Layer 4 of a small transformer language model trained on English Wikipedia (9 layers, counted from 0, width 64).
Take only the direct path to the model's output, skipping the later layers: a vector added to the residual stream pushes a token's score in proportion to its dot product with that token's output vector.

Output vectors of the tokens that the questions are about. A number n stands for n times 0.03.
" including": 20 50 15 15 -18 -10 -4 11 -9 20 -13 -9 -29 6 9 -49 -25 -33 2 13 -2 10 -1 -20 7 -23 18 18 7 11 41 6 16 31 7 -6 9 2 -37 -27 9 9 -25 -2 8 10 -19 -14 12 -21 -25 -14 -4 11 3 -22 -1 15 48 21 -4 -11 14 -30
"ult": 28 29 10 -13 5 -16 -12 -7 19 12 3 -7 -10 -21 -27 -3 -8 -19 3 -24 26 25 -7 -1 1 -14 1 -6 15 2 7 -23 -27 -3 2 16 37 -4 -11 14 -54 -10 16 -4 17 -10 11 -5 1 11 -10 -16 -8 -3 -7 15 -7 24 -9 38 4 10 11 -4
"\";": 1 26 31 33 -4 27 -33 10 11 17 27 5 -30 -6 8 -12 -39 -42 3 15 50 26 -14 -15 -18 -1 12 18 19 47 15 11 -10 18 -8 -37 -6 8 -13 15 25 5 21 22 -13 -33 -28 -7 -40 -12 -38 -14 6 -3 -2 -48 30 0 -13 -21 4 0 6 -11
"ecting": -12 52 38 -5 -12 3 -15 9 5 44 -25 -10 8 39 17 -52 -16 1 8 2 41 13 -1 -33 4 -16 30 24 1 -6 21 23 -29 38 11 -39 -2 -51 -12 -11 5 12 -22 17 -5 -25 -14 -23 -8 9 -16 -27 -38 2 6 -19 -9 21 -5 19 25 33 11 -33
" liter": 9 17 32 -25 -4 12 10 31 5 4 -43 -6 -24 1 -29 -18 11 -6 9 -38 21 10 -2 -11 20 -33 -11 29 -34 30 20 24 4 -4 -22 20 22 -2 0 -27 11 32 3 9 0 -8 16 -11 7 28 -41 -30 -18 -41 0 -14 5 24 1 12 -6 27 -4 -4
" possible": -3 23 22 -10 3 -21 8 21 -17 8 6 -13 -10 12 -19 -5 -6 -16 4 -8 31 -12 -6 -17 13 3 14 -35 2 48 5 6 -8 17 35 -20 0 -31 -28 -27 20 -1 8 23 2 -1 -3 -10 -31 7 -7 -30 7 -17 -7 28 1 12 6 -12 -1 24 17 -9
" Haw": -12 -1 -4 -2 -16 -7 4 26 -3 0 -9 -21 -28 15 -4 4 4 -18 4 6 9 12 3 -11 6 -14 10 22 43 4 21 -6 4 34 -8 -17 31 -12 -4 -12 -4 3 -7 3 16 -7 17 -15 -12 10 15 -7 14 -20 27 -28 7 -5 -9 -13 -24 1 -4 -10
" pand": 39 14 38 20 1 -50 -33 14 -6 -16 11 32 -34 14 -28 5 5 0 6 6 33 12 -29 -32 15 5 -14 37 35 39 34 11 -21 -6 -30 -27 8 9 -18 -29 -46 -18 -31 8 -9 -24 23 3 -21 10 -9 -16 3 -28 14 -25 15 23 0 15 6 40 3 -7
"ism": 38 14 -24 11 7 -29 1 -6 -1 -13 -15 -20 -18 17 18 -12 6 23 0 -5 5 3 0 -1 -7 -4 -7 22 -9 2 -14 -29 -16 5 12 -20 21 4 -3 -4 14 19 30 -2 12 -24 -11 23 6 22 -53 -25 20 -14 -10 -16 -1 22 32 -16 -30 31 9 13
" least": -7 38 22 -24 -25 -15 4 32 10 7 -2 -32 -52 10 -50 -36 -25 -11 10 -4 72 -3 -4 -18 24 -26 -27 -5 2 67 13 -9 3 21 -14 11 12 -38 -7 -12 8 -5 13 -14 14 -3 -14 -31 -29 10 -16 -2 22 -12 49 18 14 25 -2 49 -2 37 15 -54
"ww": 30 66 12 -4 -27 14 9 19 -36 22 -1 26 -28 33 -19 -19 27 -16 11 -18 -14 52 -28 3 13 -50 -2 -31 21 29 45 -31 -48 21 1 -55 24 14 -41 -20 55 10 11 7 9 -8 3 -30 -52 68 -33 -32 7 6 7 -8 12 55 -4 -58 -18 33 -31 -12
"ether": 32 32 12 27 20 -49 23 59 16 -15 8 -41 -45 6 -12 -26 4 3 -1 12 62 42 13 -6 2 -27 -20 17 13 27 43 35 21 28 -26 -22 -10 -72 24 -44 -8 -13 -24 3 42 -36 -1 -30 -39 37 -25 -22 -5 5 10 4 -2 -10 19 -23 -37 20 16 -46
"gy": 27 19 2 -10 -34 -14 -11 41 -37 11 -6 9 -21 35 29 -5 -13 2 6 -9 34 13 -12 1 15 -35 3 10 27 3 -13 -26 1 26 -1 1 32 -46 -12 3 -7 34 -31 14 18 -23 10 -15 -35 5 -7 -25 25 -25 28 33 11 36 0 -23 7 2 -22 -56
" he": 24 -16 6 11 15 -38 11 -3 19 32 0 23 -15 1 -6 0 12 0 -4 -1 -10 -1 -9 -18 27 -7 -12 8 -4 16 -9 -1 18 -11 12 -7 -25 -12 -6 -2 -9 -16 -7 -28 -3 8 -1 27 13 -7 -3 -2 0 -1 -12 19 12 24 9 -30 14 -22 11 -14
"\",": 24 -5 34 36 -33 13 -29 -13 44 5 16 35 -57 -9 15 -13 -22 12 -2 4 42 11 -8 -12 -17 -24 -4 20 -5 44 10 -12 13 19 2 -25 -16 9 12 3 18 3 10 -20 0 -37 -42 8 -44 -26 -19 -6 1 28 13 -14 16 -3 0 -23 -13 -2 35 -5
" that": 32 -16 34 7 6 -21 10 1 -5 33 8 20 -3 -6 -4 -25 5 -19 -2 13 -12 -24 -18 -1 -11 -10 13 -7 -14 26 -1 7 -1 13 0 -20 -30 5 -16 22 9 20 16 -15 -8 -1 -23 -4 4 -20 6 -6 -8 0 -7 26 -24 3 18 25 -17 -9 38 -17
"rick": 3 -9 8 -18 20 -5 13 -21 -18 6 2 -9 -39 18 -17 -11 18 -4 9 4 12 24 -6 3 37 -23 28 14 29 -4 13 3 -6 1 -1 -4 -11 -31 -30 12 4 3 -13 7 31 -35 36 19 -34 21 -1 -11 -37 8 22 -21 8 10 -32 -19 0 12 12 -3
"d": -1 -3 -1 -44 -5 -11 -1 4 -23 9 19 27 19 17 -24 9 -17 22 0 -9 -6 7 -3 7 -21 -4 -1 3 -24 -23 -12 0 -2 2 -8 19 4 -5 0 12 -24 14 -6 5 1 -8 -1 3 -2 6 9 -13 10 10 11 20 29 12 -16 -9 30 -10 -4 2
" by": 9 -8 13 27 -20 18 1 -9 -11 10 -5 -4 8 9 17 -18 -17 -36 -3 6 -2 -14 -18 -6 -12 19 4 -14 -9 10 0 -2 44 1 -8 1 -1 -5 -6 0 31 15 -3 -3 10 1 9 -1 1 -11 5 -12 -26 3 -25 13 -2 -2 23 37 1 -19 21 -33
"ced": 8 27 9 6 -12 -50 -29 -39 -16 18 27 -13 -14 42 -16 -12 5 3 6 -1 29 15 -16 -21 -59 -11 7 24 21 10 5 -15 0 6 13 -8 33 3 -17 -7 -11 16 -7 41 20 -20 1 3 16 20 -3 -30 25 -14 -3 25 14 15 13 -39 -14 17 -21 -26
" ====": 39 7 9 25 -32 -40 -11 17 -3 -31 -10 -36 -32 -12 -29 -32 -29 -27 6 27 16 63 -12 6 -31 10 -3 29 7 58 15 48 -36 29 3 -27 23 -1 -2 -50 0 -7 20 10 -30 14 4 19 -23 -11 -15 -19 -14 0 -5 2 4 33 33 -16 0 49 28 -23
" died": 33 -11 -10 18 5 4 -14 11 -12 26 -8 6 -13 6 -37 -54 -14 -21 4 -2 26 13 -8 -3 22 -19 5 6 10 20 27 -1 0 -13 -3 3 41 -28 1 -14 -14 1 7 -1 -4 0 -7 16 -1 -12 22 -5 -11 -14 11 -17 39 3 11 -40 -16 -10 0 38
"ternet": 19 52 11 -12 -52 -13 0 21 30 -16 0 -28 -62 21 -39 3 1 9 5 -6 36 9 -42 -12 -9 -4 56 -22 18 49 18 10 -41 23 22 6 10 0 -34 -22 29 11 1 10 46 -35 -15 -7 -49 -21 -41 -34 34 -5 27 -4 7 19 19 -26 6 14 -3 2
"age": 34 9 1 14 -3 -10 -39 15 -25 29 -2 -16 -7 35 -46 -10 -2 6 3 -17 2 -3 -6 3 12 6 38 -1 -37 -41 -9 -14 -20 1 3 -28 25 14 -11 -2 30 5 9 2 -11 -28 1 7 -10 -10 25 -12 6 10 -40 -27 25 -16 37 -7 37 34 21 11
"writer": 56 42 9 -7 -21 -3 43 27 -27 -1 -18 -12 -77 57 -25 -28 -12 -62 4 -6 34 37 -31 -2 10 -5 10 17 -2 33 43 16 33 -18 -1 -29 32 -27 -9 -17 25 28 21 27 -22 -50 21 7 -66 30 -46 -21 43 -3 5 15 -11 -36 20 -33 -2 -6 5 -15
"uled": -4 40 35 -7 1 6 -11 19 -52 4 0 11 -22 47 5 -42 -8 -42 6 -4 79 8 -15 -32 1 -36 30 12 9 -12 3 23 -3 9 20 -26 -27 -23 -4 -38 -5 28 -21 13 -2 -28 34 -16 5 18 8 -24 -22 -5 13 -67 -4 43 -2 22 20 74 7 -50
"while": 19 -24 17 20 9 -25 27 45 -28 -22 -21 -34 -58 58 -3 -45 -12 5 5 48 96 16 -61 -9 36 -18 31 12 51 70 27 -17 -6 23 16 -72 8 -76 -2 10 36 0 -21 10 -4 -17 5 13 -44 11 1 -37 7 -5 -37 19 -21 29 -16 -32 10 28 -18 -31
"reat": 47 19 9 -6 16 -9 -11 18 -45 -6 -5 -22 -29 8 12 7 -17 -21 6 -7 31 38 -2 -6 39 -16 14 37 -4 16 9 -18 -10 13 9 -24 4 -52 1 -9 14 -13 14 -14 26 -10 -17 14 -59 38 -10 -17 0 6 -2 -3 -34 50 -14 0 -24 30 -6 -4
"jamin": -10 1 -3 -8 -15 24 13 36 -2 23 -28 -15 -24 43 -32 -56 15 -60 7 13 25 31 -49 -21 15 -60 44 37 54 40 16 1 -10 -5 41 -7 18 -54 -8 13 16 -16 -12 36 34 -46 33 -19 -10 25 9 -34 -8 -7 -6 -14 2 10 -1 -1 15 19 -44 -18
"ID": 2 28 9 -11 -43 0 1 40 -21 -5 0 -35 4 30 -1 -14 -12 -5 5 -27 -7 6 2 2 5 -16 15 23 10 19 42 -22 -24 -1 5 2 35 2 -18 13 -18 -8 0 11 13 -29 11 -6 -43 -12 -17 -12 33 -38 10 -13 -4 30 24 13 -8 34 -23 11

Each question shows what one neuron of this layer's MLP adds at an activation of 1. A number n stands for n times 0.0035.

n43: -22 -42 -14 -8 7 35 -19 0 -35 5 -1 3 -15 21 3 11 20 -3 -12 26 -31 32 12 -18 6 9 -6 -10 26 -4 -6 12 15 13 11 -7 -14 -21 -32 23 -9 6 1 2 22 -1 -1 -13 -1 -1 26 6 -20 21 24 -8 -2 -19 -24 -5 0 -6 -29 21
Which of these tokens does it push up most? "rick"

n98: -11 -4 -5 11 9 -26 15 7 3 -6 -8 -29 6 -18 -5 12 7 -4 -4 14 -15 -2 7 -8 -5 43 29 13 7 17 -37 0 -1 4 54 14 -20 -4 -2 8 -4 25 -9 26 -7 -37 -16 -4 -3 10 4 -16 -11 -15 -18 -26 8 3 10 8 20 10 0 -17
Pushed down most: "ww"

n125: 13 -8 19 -21 -4 -17 30 -13 -31 15 -15 -14 -21 -28 -1 13 4 24 -5 -33 -12 -36 -4 28 -4 -1 -27 -15 12 -9 6 -8 10 -8 -15 40 0 23 -34 13 19 1 21 39 -13 43 9 35 32 24 -31 -4 -18 -24 14 1 -26 11 11 -12 11 33 -25 18
Which three tokens does it push up most, strongest first? " liter", "ism", "ww"

n151: 18 -35 -7 48 32 2 23 -6 41 19 -13 26 -21 6 26 -22 -35 6 -18 -20 -16 59 31 -49 41 -9 -38 -3 -13 -12 -1 29 -7 -41 -1 4 19 22 1 -20 31 3 -31 3 17 -8 -2 22 23 -14 -17 -27 1 7 -3 -13 20 0 10 -13 20 -17 30 -47
Which of these tokens does it push up most? " he"

n210: 31 -13 -36 8 -24 -13 -19 12 41 -6 6 -8 13 2 9 -25 -13 42 2 -6 2 -25 12 26 9 -27 4 -17 10 27 9 30 -22 -16 31 18 3 -17 1 -17 20 -18 9 2 9 -3 -1 -13 -14 -23 -4 3 -4 -10 -3 -21 3 24 -6 -8 30 8 -15 7
Which of these tokens does it push up most? "ternet"

n249: 1 -30 3 9 -10 17 2 29 10 -20 31 2 16 12 -11 -31 -25 16 -15 6 16 7 11 24 -4 7 -1 -7 18 19 3 15 -22 -30 -16 -20 14 -10 -4 -9 -30 -3 1 13 -1 18 -16 21 17 12 29 -8 5 -18 -35 -6 20 -11 -8 -16 -15 -13 13 19
Which three tokens does it push up most, strongest first? " died", "while", " ===="

n135: 0 -40 18 25 -5 23 -2 -31 26 30 -55 25 -12 -11 -14 10 18 33 -10 0 -1 26 29 -7 22 13 -10 -1 -6 -4 7 12 10 3 -18 -7 -34 -17 2 -16 2 -4 -11 4 -22 -26 -18 19 4 18 -9 -9 -33 9 10 -15 27 -23 6 -3 19 -7 6 7
Pushed down most: "ID"

n58: 38 -36 6 26 -3 -17 -21 2 7 19 18 -9 -10 23 1 -9 -14 5 12 11 -52 36 -12 5 -4 49 4 -12 -22 -22 -6 14 -7 -15 6 -15 -31 4 -18 -20 -15 36 22 -3 19 0 -19 12 26 -12 -20 -22 -1 10 2 1 11 8 -18 -42 31 23 -28 41
Which of these tokens does it push up most? "age"

n117: 18 -1 -35 -23 -47 23 -7 26 -2 12 10 -16 -25 5 6 46 -9 -4 -2 -16 -18 -28 33 -13 -24 10 11 16 -11 12 -25 23 8 -13 6 24 6 23 8 -17 7 -15 17 -12 20 -27 -14 -25 4 -11 -15 13 -2 16 25 -20 2 -5 8 -13 7 30 19 16
Which of these tokens does it push up most? "ternet"

n128: -26 11 19 -14 0 -2 16 1 -6 -10 -40 37 -14 -2 -3 -13 -16 -3 22 -22 -45 40 0 -20 14 1 2 2 -15 26 -19 -3 -34 3 25 -34 -9 5 -33 4 12 32 -2 4 12 3 -26 43 16 22 4 -15 9 6 -47 -23 -16 55 27 -5 16 0 15 1
Pushed down most: "ether"

n254: -2 -8 -6 -44 -2 24 14 8 13 13 -27 -22 -30 1 -17 -21 5 17 11 -20 -7 3 -6 1 -19 -16 27 8 11 -8 1 -2 1 -7 11 -10 -10 -10 15 19 6 3 1 22 6 -22 32 8 13 -12 -6 5 18 -19 16 22 18 10 43 -13 -8 7 -15 -17
Which of these tokens does it push up most? "jamin"

n183: 9 -1 -13 0 -3 -2 7 8 9 16 -8 -15 11 34 -20 -42 3 4 -6 -3 5 16 11 -45 4 30 4 12 -6 8 11 0 17 5 -10 -44 11 3 -20 -29 -13 -7 -11 -11 24 4 2 17 7 5 -37 8 18 -10 8 26 -3 -3 -4 7 4 -17 18 -6
Pushed down most: "d"

n35: -2 5 -7 15 -6 16 13 -24 -35 4 -34 4 33 29 32 15 -3 -18 23 -8 -16 8 -1 26 27 -75 -8 -31 11 15 -19 12 17 -9 4 -21 9 -7 6 1 15 -5 -4 11 12 -12 -11 5 13 2 3 -4 1 -12 -18 -3 -2 18 -14 -24 18 -9 -7 12
Which two tokens does it push up most, strongest first? "ww", "jamin"

n42: -9 -37 -21 14 -4 -15 -8 -8 27 -15 -32 -34 9 -20 26 -3 -12 -18 18 -30 -5 76 -10 10 -31 -11 12 -5 1 -10 24 -4 -34 -16 27 23 6 27 5 -6 13 16 8 -13 3 15 2 14 -16 -12 7 22 1 28 -12 -18 22 -1 -20 -2 -5 26 -23 35
Which of these tokens does it push up most? " ===="

n110: 22 -36 34 17 10 -9 5 -2 12 13 14 6 3 -17 -26 -6 -10 0 3 7 12 -10 0 7 8 -6 -15 -15 -21 6 -25 8 20 -23 18 12 -14 -15 -10 -18 8 27 16 -22 19 -29 8 44 36 -7 -17 -36 -25 -22 20 18 -19 -11 10 2 -4 31 14 11
Which of these tokens does it push up most? " that"

n38: 1 -50 38 15 -5 -2 -26 -11 33 -6 10 50 -24 -14 0 45 7 -5 41 4 10 -4 -10 -15 34 -37 -1 7 9 15 -14 -10 1 23 -29 21 -10 -9 -23 5 15 15 -10 -24 2 -20 -30 19 -27 -26 6 3 16 17 -8 -27 -13 27 -22 -4 -19 57 -2 -17
Which of these tokens does it push up most? "\","

n65: -14 7 24 -30 7 -9 -27 -30 -6 -2 0 17 -15 6 8 4 -29 15 14 6 36 17 -4 -33 -15 28 -1 1 -2 -5 2 26 -22 -24 -1 41 -1 3 -23 28 11 -1 -7 25 -14 -53 -53 6 -6 34 -41 39 11 0 -6 -33 4 -5 -9 -1 20 -22 13 42
Which of these tokens does it push up most? "\";"

n78: 15 -13 25 13 -5 1 -9 7 0 -3 15 -18 17 14 -29 13 1 -12 -4 14 13 -16 -16 -8 -16 33 -21 0 3 3 -8 8 6 22 -6 -1 -4 28 -11 13 4 -17 -1 2 -21 15 -26 13 18 13 -8 -23 -11 -22 -25 -59 4 -2 5 8 10 1 17 28
Pushed down most: "gy"

n84: 50 -22 25 30 6 30 24 -20 -11 -25 -10 1 20 -26 -9 -2 12 -7 -16 3 -6 -34 5 22 20 -21 -7 -19 -1 -22 -39 7 -30 -49 -26 -52 52 33 2 11 13 4 4 2 -40 -16 -30 -30 -24 14 35 2 -4 43 7 23 9 0 40 7 49 11 20 -21
Which two tokens does it push up most, strongest first? "age", " that"

n243: -12 -15 -23 -3 -6 -12 10 -1 -15 3 14 -17 -1 36 -23 7 38 39 27 -5 19 12 -12 48 33 7 -5 2 -5 -13 -12 -16 -18 20 14 -11 -18 -6 5 26 -21 -35 10 31 -7 -6 -1 13 10 4 6 -3 -1 -13 1 15 6 4 -36 -15 -10 -27 5 -6
Pushed down most: " including"

n174: -20 12 -16 -10 -25 10 18 12 -18 22 -2 34 11 -6 25 -11 -26 -4 -7 12 19 43 23 -17 5 1 14 8 4 19 -22 11 -23 -14 5 -13 11 -4 19 28 20 -13 1 -24 15 -52 11 26 4 -11 -24 -5 -6 -20 23 -18 26 -23 -44 -19 -7 9 -8 6
Which two tokens does it push up most, strongest first? "\";", "jamin"

n31: -7 -16 36 -5 3 9 12 0 1 10 -22 7 -22 -20 -47 24 5 4 -25 -17 2 21 -7 -38 -12 9 -4 10 2 1 -12 -11 27 -24 -25 60 0 -13 3 -22 39 16 39 4 2 -6 21 -10 -14 17 24 -37 -3 -31 -14 -1 -2 -2 10 27 10 -22 -18 48
Pushed down most: "ecting"

n129: 0 6 -7 -2 -19 -24 -1 12 -10 -10 -8 4 -4 1 -3 -11 12 -3 28 -9 19 -5 5 -10 -7 -2 32 -15 7 -16 -26 -15 1 16 4 23 1 -13 -21 31 -3 29 5 -26 4 20 -12 4 -23 3 11 -1 -8 -9 37 15 -2 5 -21 13 -1 -4 -3 -7
Which two tokens does it push up most, strongest first? "gy", " least"

n217: 17 -18 -10 10 1 0 21 4 10 10 -20 -15 -19 9 1 -10 -22 25 -13 -24 -12 5 -14 9 -6 11 -1 -13 -21 9 4 31 11 0 -8 0 11 19 48 5 -26 -19 20 14 -8 2 -5 -12 9 1 5 34 -7 -22 -3 -27 21 7 6 -35 24 -1 4 -19
Which of these tokens does it push up most? " ===="

n48: -22 -7 7 -22 -4 -9 29 10 -11 0 -5 59 16 -19 36 -4 -6 -17 -39 -19 -17 -30 -32 -53 6 0 18 -13 9 -14 0 15 12 -8 2 15 17 17 -11 -21 -8 54 16 9 21 -19 -11 -17 14 -6 13 -7 -7 14 -15 11 38 3 -4 7 34 5 -2 20
Pushed down most: "ether"

n179: 5 -42 -16 20 7 20 -1 -27 -9 -2 8 44 16 -25 -26 -27 7 -15 -29 -5 11 0 -7 -30 20 -1 -2 5 9 -27 -23 18 22 -7 23 24 18 21 -10 17 14 15 -15 -29 12 -8 -27 -21 4 -16 28 41 9 0 20 6 -10 25 28 -34 -17 21 8 18
Which of these tokens does it push up most? " died"

n53: -8 -24 55 -30 -27 19 35 -17 -1 4 50 -29 5 6 -20 -56 39 -14 -13 -6 30 3 31 2 16 6 -17 -10 4 24 15 65 -39 -41 -7 41 3 -37 5 -6 -17 -18 7 18 1 -19 1 -8 54 4 -1 -13 -39 -2 13 -20 -11 -30 28 -12 3 -29 -3 3
Which of these tokens does it push up most? "jamin"

n252: -4 34 26 -12 11 10 10 -15 -17 3 -10 4 -7 11 24 7 -10 16 -4 18 -4 -30 -12 8 -17 19 18 10 -6 -4 23 12 -14 7 9 -2 6 12 -13 -35 -18 38 -6 1 0 -12 -20 -17 11 6 17 -37 -25 -4 -5 -13 3 -19 15 -5 18 -13 20 -19
Which of these tokens does it push up most? "ecting"

n104: 17 10 23 -15 14 -7 -32 29 5 12 2 -1 -15 27 13 38 24 -14 16 -22 -5 -20 -18 37 -14 -5 -6 -12 -19 29 32 -36 -10 -15 -6 -2 7 1 14 2 -6 21 10 21 21 -19 -13 0 -24 11 5 6 6 1 -5 13 -2 -38 -23 -24 2 -19 -6 -8
Which of these tokens does it push up most? "writer"

n185: 16 29 -24 9 7 -4 -31 -44 0 -10 14 -22 25 -10 16 12 -22 21 23 -3 33 9 -1 5 12 8 -2 13 25 -32 -6 0 17 23 -8 -2 -29 -32 3 3 -13 3 28 -39 -23 -1 -7 -11 -3 -12 -11 -20 6 8 0 20 5 3 14 9 -14 17 3 -3
Which of these tokens does it push up most? "reat"

n30: 26 4 9 2 12 -12 31 -10 -16 6 -3 29 -1 -32 3 -8 -7 -4 13 -4 0 6 -7 2 12 13 -3 -14 -20 15 -28 13 -25 -29 11 -44 -4 25 11 36 -1 -15 31 -17 -37 5 -16 8 -2 -5 13 20 -23 -1 14 56 -23 -11 -22 -10 16 1 -3 10
Which of these tokens does it push up most? " that"

n116: 20 -11 -7 5 53 16 9 27 25 -21 -7 -8 -5 -12 2 -12 -44 6 39 -18 -28 37 9 -10 -16 7 10 -15 -19 7 13 -29 -26 -13 2 -4 -1 11 26 -21 6 -23 -9 -5 -15 32 -12 23 34 4 18 -11 -10 18 -31 25 9 2 -22 -23 1 21 6 -11
Which of these tokens does it push up most? " ===="

n221: 7 14 -44 -11 4 16 20 1 10 0 42 16 20 1 3 -15 8 -19 -5 20 5 -18 -7 15 8 -23 -25 27 12 42 9 1 -13 -10 -3 4 18 -9 27 -33 -35 -32 -2 -4 22 -21 17 12 -2 6 35 -33 -4 -5 4 18 -73 -6 -22 8 29 -24 -38 -1
Pushed down most: "age"

n77: 20 -7 18 -35 -19 11 -6 13 -4 -5 5 -1 3 -17 13 -4 3 2 17 -14 -2 -21 -33 0 33 -28 -13 7 3 3 -30 -33 -2 -20 27 -32 12 0 -24 24 1 17 18 6 12 46 -19 16 15 25 -4 18 14 -20 6 30 42 -6 -9 -4 0 -5 -11 -18
Which two tokens does it push up most, strongest first? "gy", "ww"

n230: -15 -3 3 -2 -4 -17 22 19 -4 13 4 -26 -30 35 7 2 4 -4 -25 -3 20 -18 6 -11 4 23 14 3 21 -29 -1 34 -29 22 14 -32 21 -34 -3 -27 -36 -7 17 50 -16 12 35 14 24 -30 12 -3 0 -26 -26 16 19 15 -3 8 -6 -14 -14 4
Pushed down most: "\","

n24: 20 11 -31 -1 -21 13 3 13 0 -8 0 -12 -4 -2 -12 7 21 22 -34 -12 -5 -28 -32 -32 -8 -22 -21 7 15 -5 38 -13 9 9 26 23 -2 3 23 3 -37 -4 42 -10 -22 22 -17 39 12 -5 -17 16 0 3 8 31 -2 2 -10 -19 1 -53 18 11
Which two tokens does it push up most, strongest first? " he", " died"

n10: 51 -10 -10 17 12 13 17 3 -22 54 -7 1 20 -18 19 30 -29 18 -24 7 -8 -1 -33 -69 53 -22 2 -8 5 -9 4 -4 30 -9 19 0 -26 3 -15 -15 22 1 18 4 -17 13 -11 -16 41 -26 6 -34 9 -1 -29 -15 15 1 6 4 -16 0 -2 -10
Which of these tokens does it push up most? " he"

n32: -15 10 10 1 -4 -3 1 8 28 17 -22 -35 27 -6 -17 0 -20 -30 -15 27 -18 -9 -8 12 40 -14 0 22 -42 -4 -28 17 23 -13 -31 -11 11 -15 -16 -7 -4 46 -5 14 21 33 2 12 8 22 -32 -19 5 -13 18 7 -23 56 25 13 -27 14 -17 -1
Which of these tokens does it push up most? " liter"

n113: -26 -4 14 -2 3 -14 -10 15 -6 -4 -1 -31 0 -26 -10 15 -20 11 23 -9 8 -4 28 8 -18 3 18 -20 -27 14 14 -16 18 15 -1 2 -31 -3 -24 -20 -17 -26 10 18 -22 25 -19 -9 -1 8 7 -3 16 17 -20 18 -2 5 13 11 7 23 -6 5
Which of these tokens does it push up most? " possible"

n234: 0 -33 -35 -7 -5 13 28 23 16 -9 -3 18 -17 -9 -4 35 -8 14 -45 -5 -10 -5 6 5 -35 15 -4 19 -34 32 -9 26 -30 17 3 0 6 43 11 28 20 -12 -4 -12 -16 -14 13 -20 11 35 -11 6 -1 13 -11 -22 -6 0 0 2 5 -7 -7 -35
Pushed down most: " died"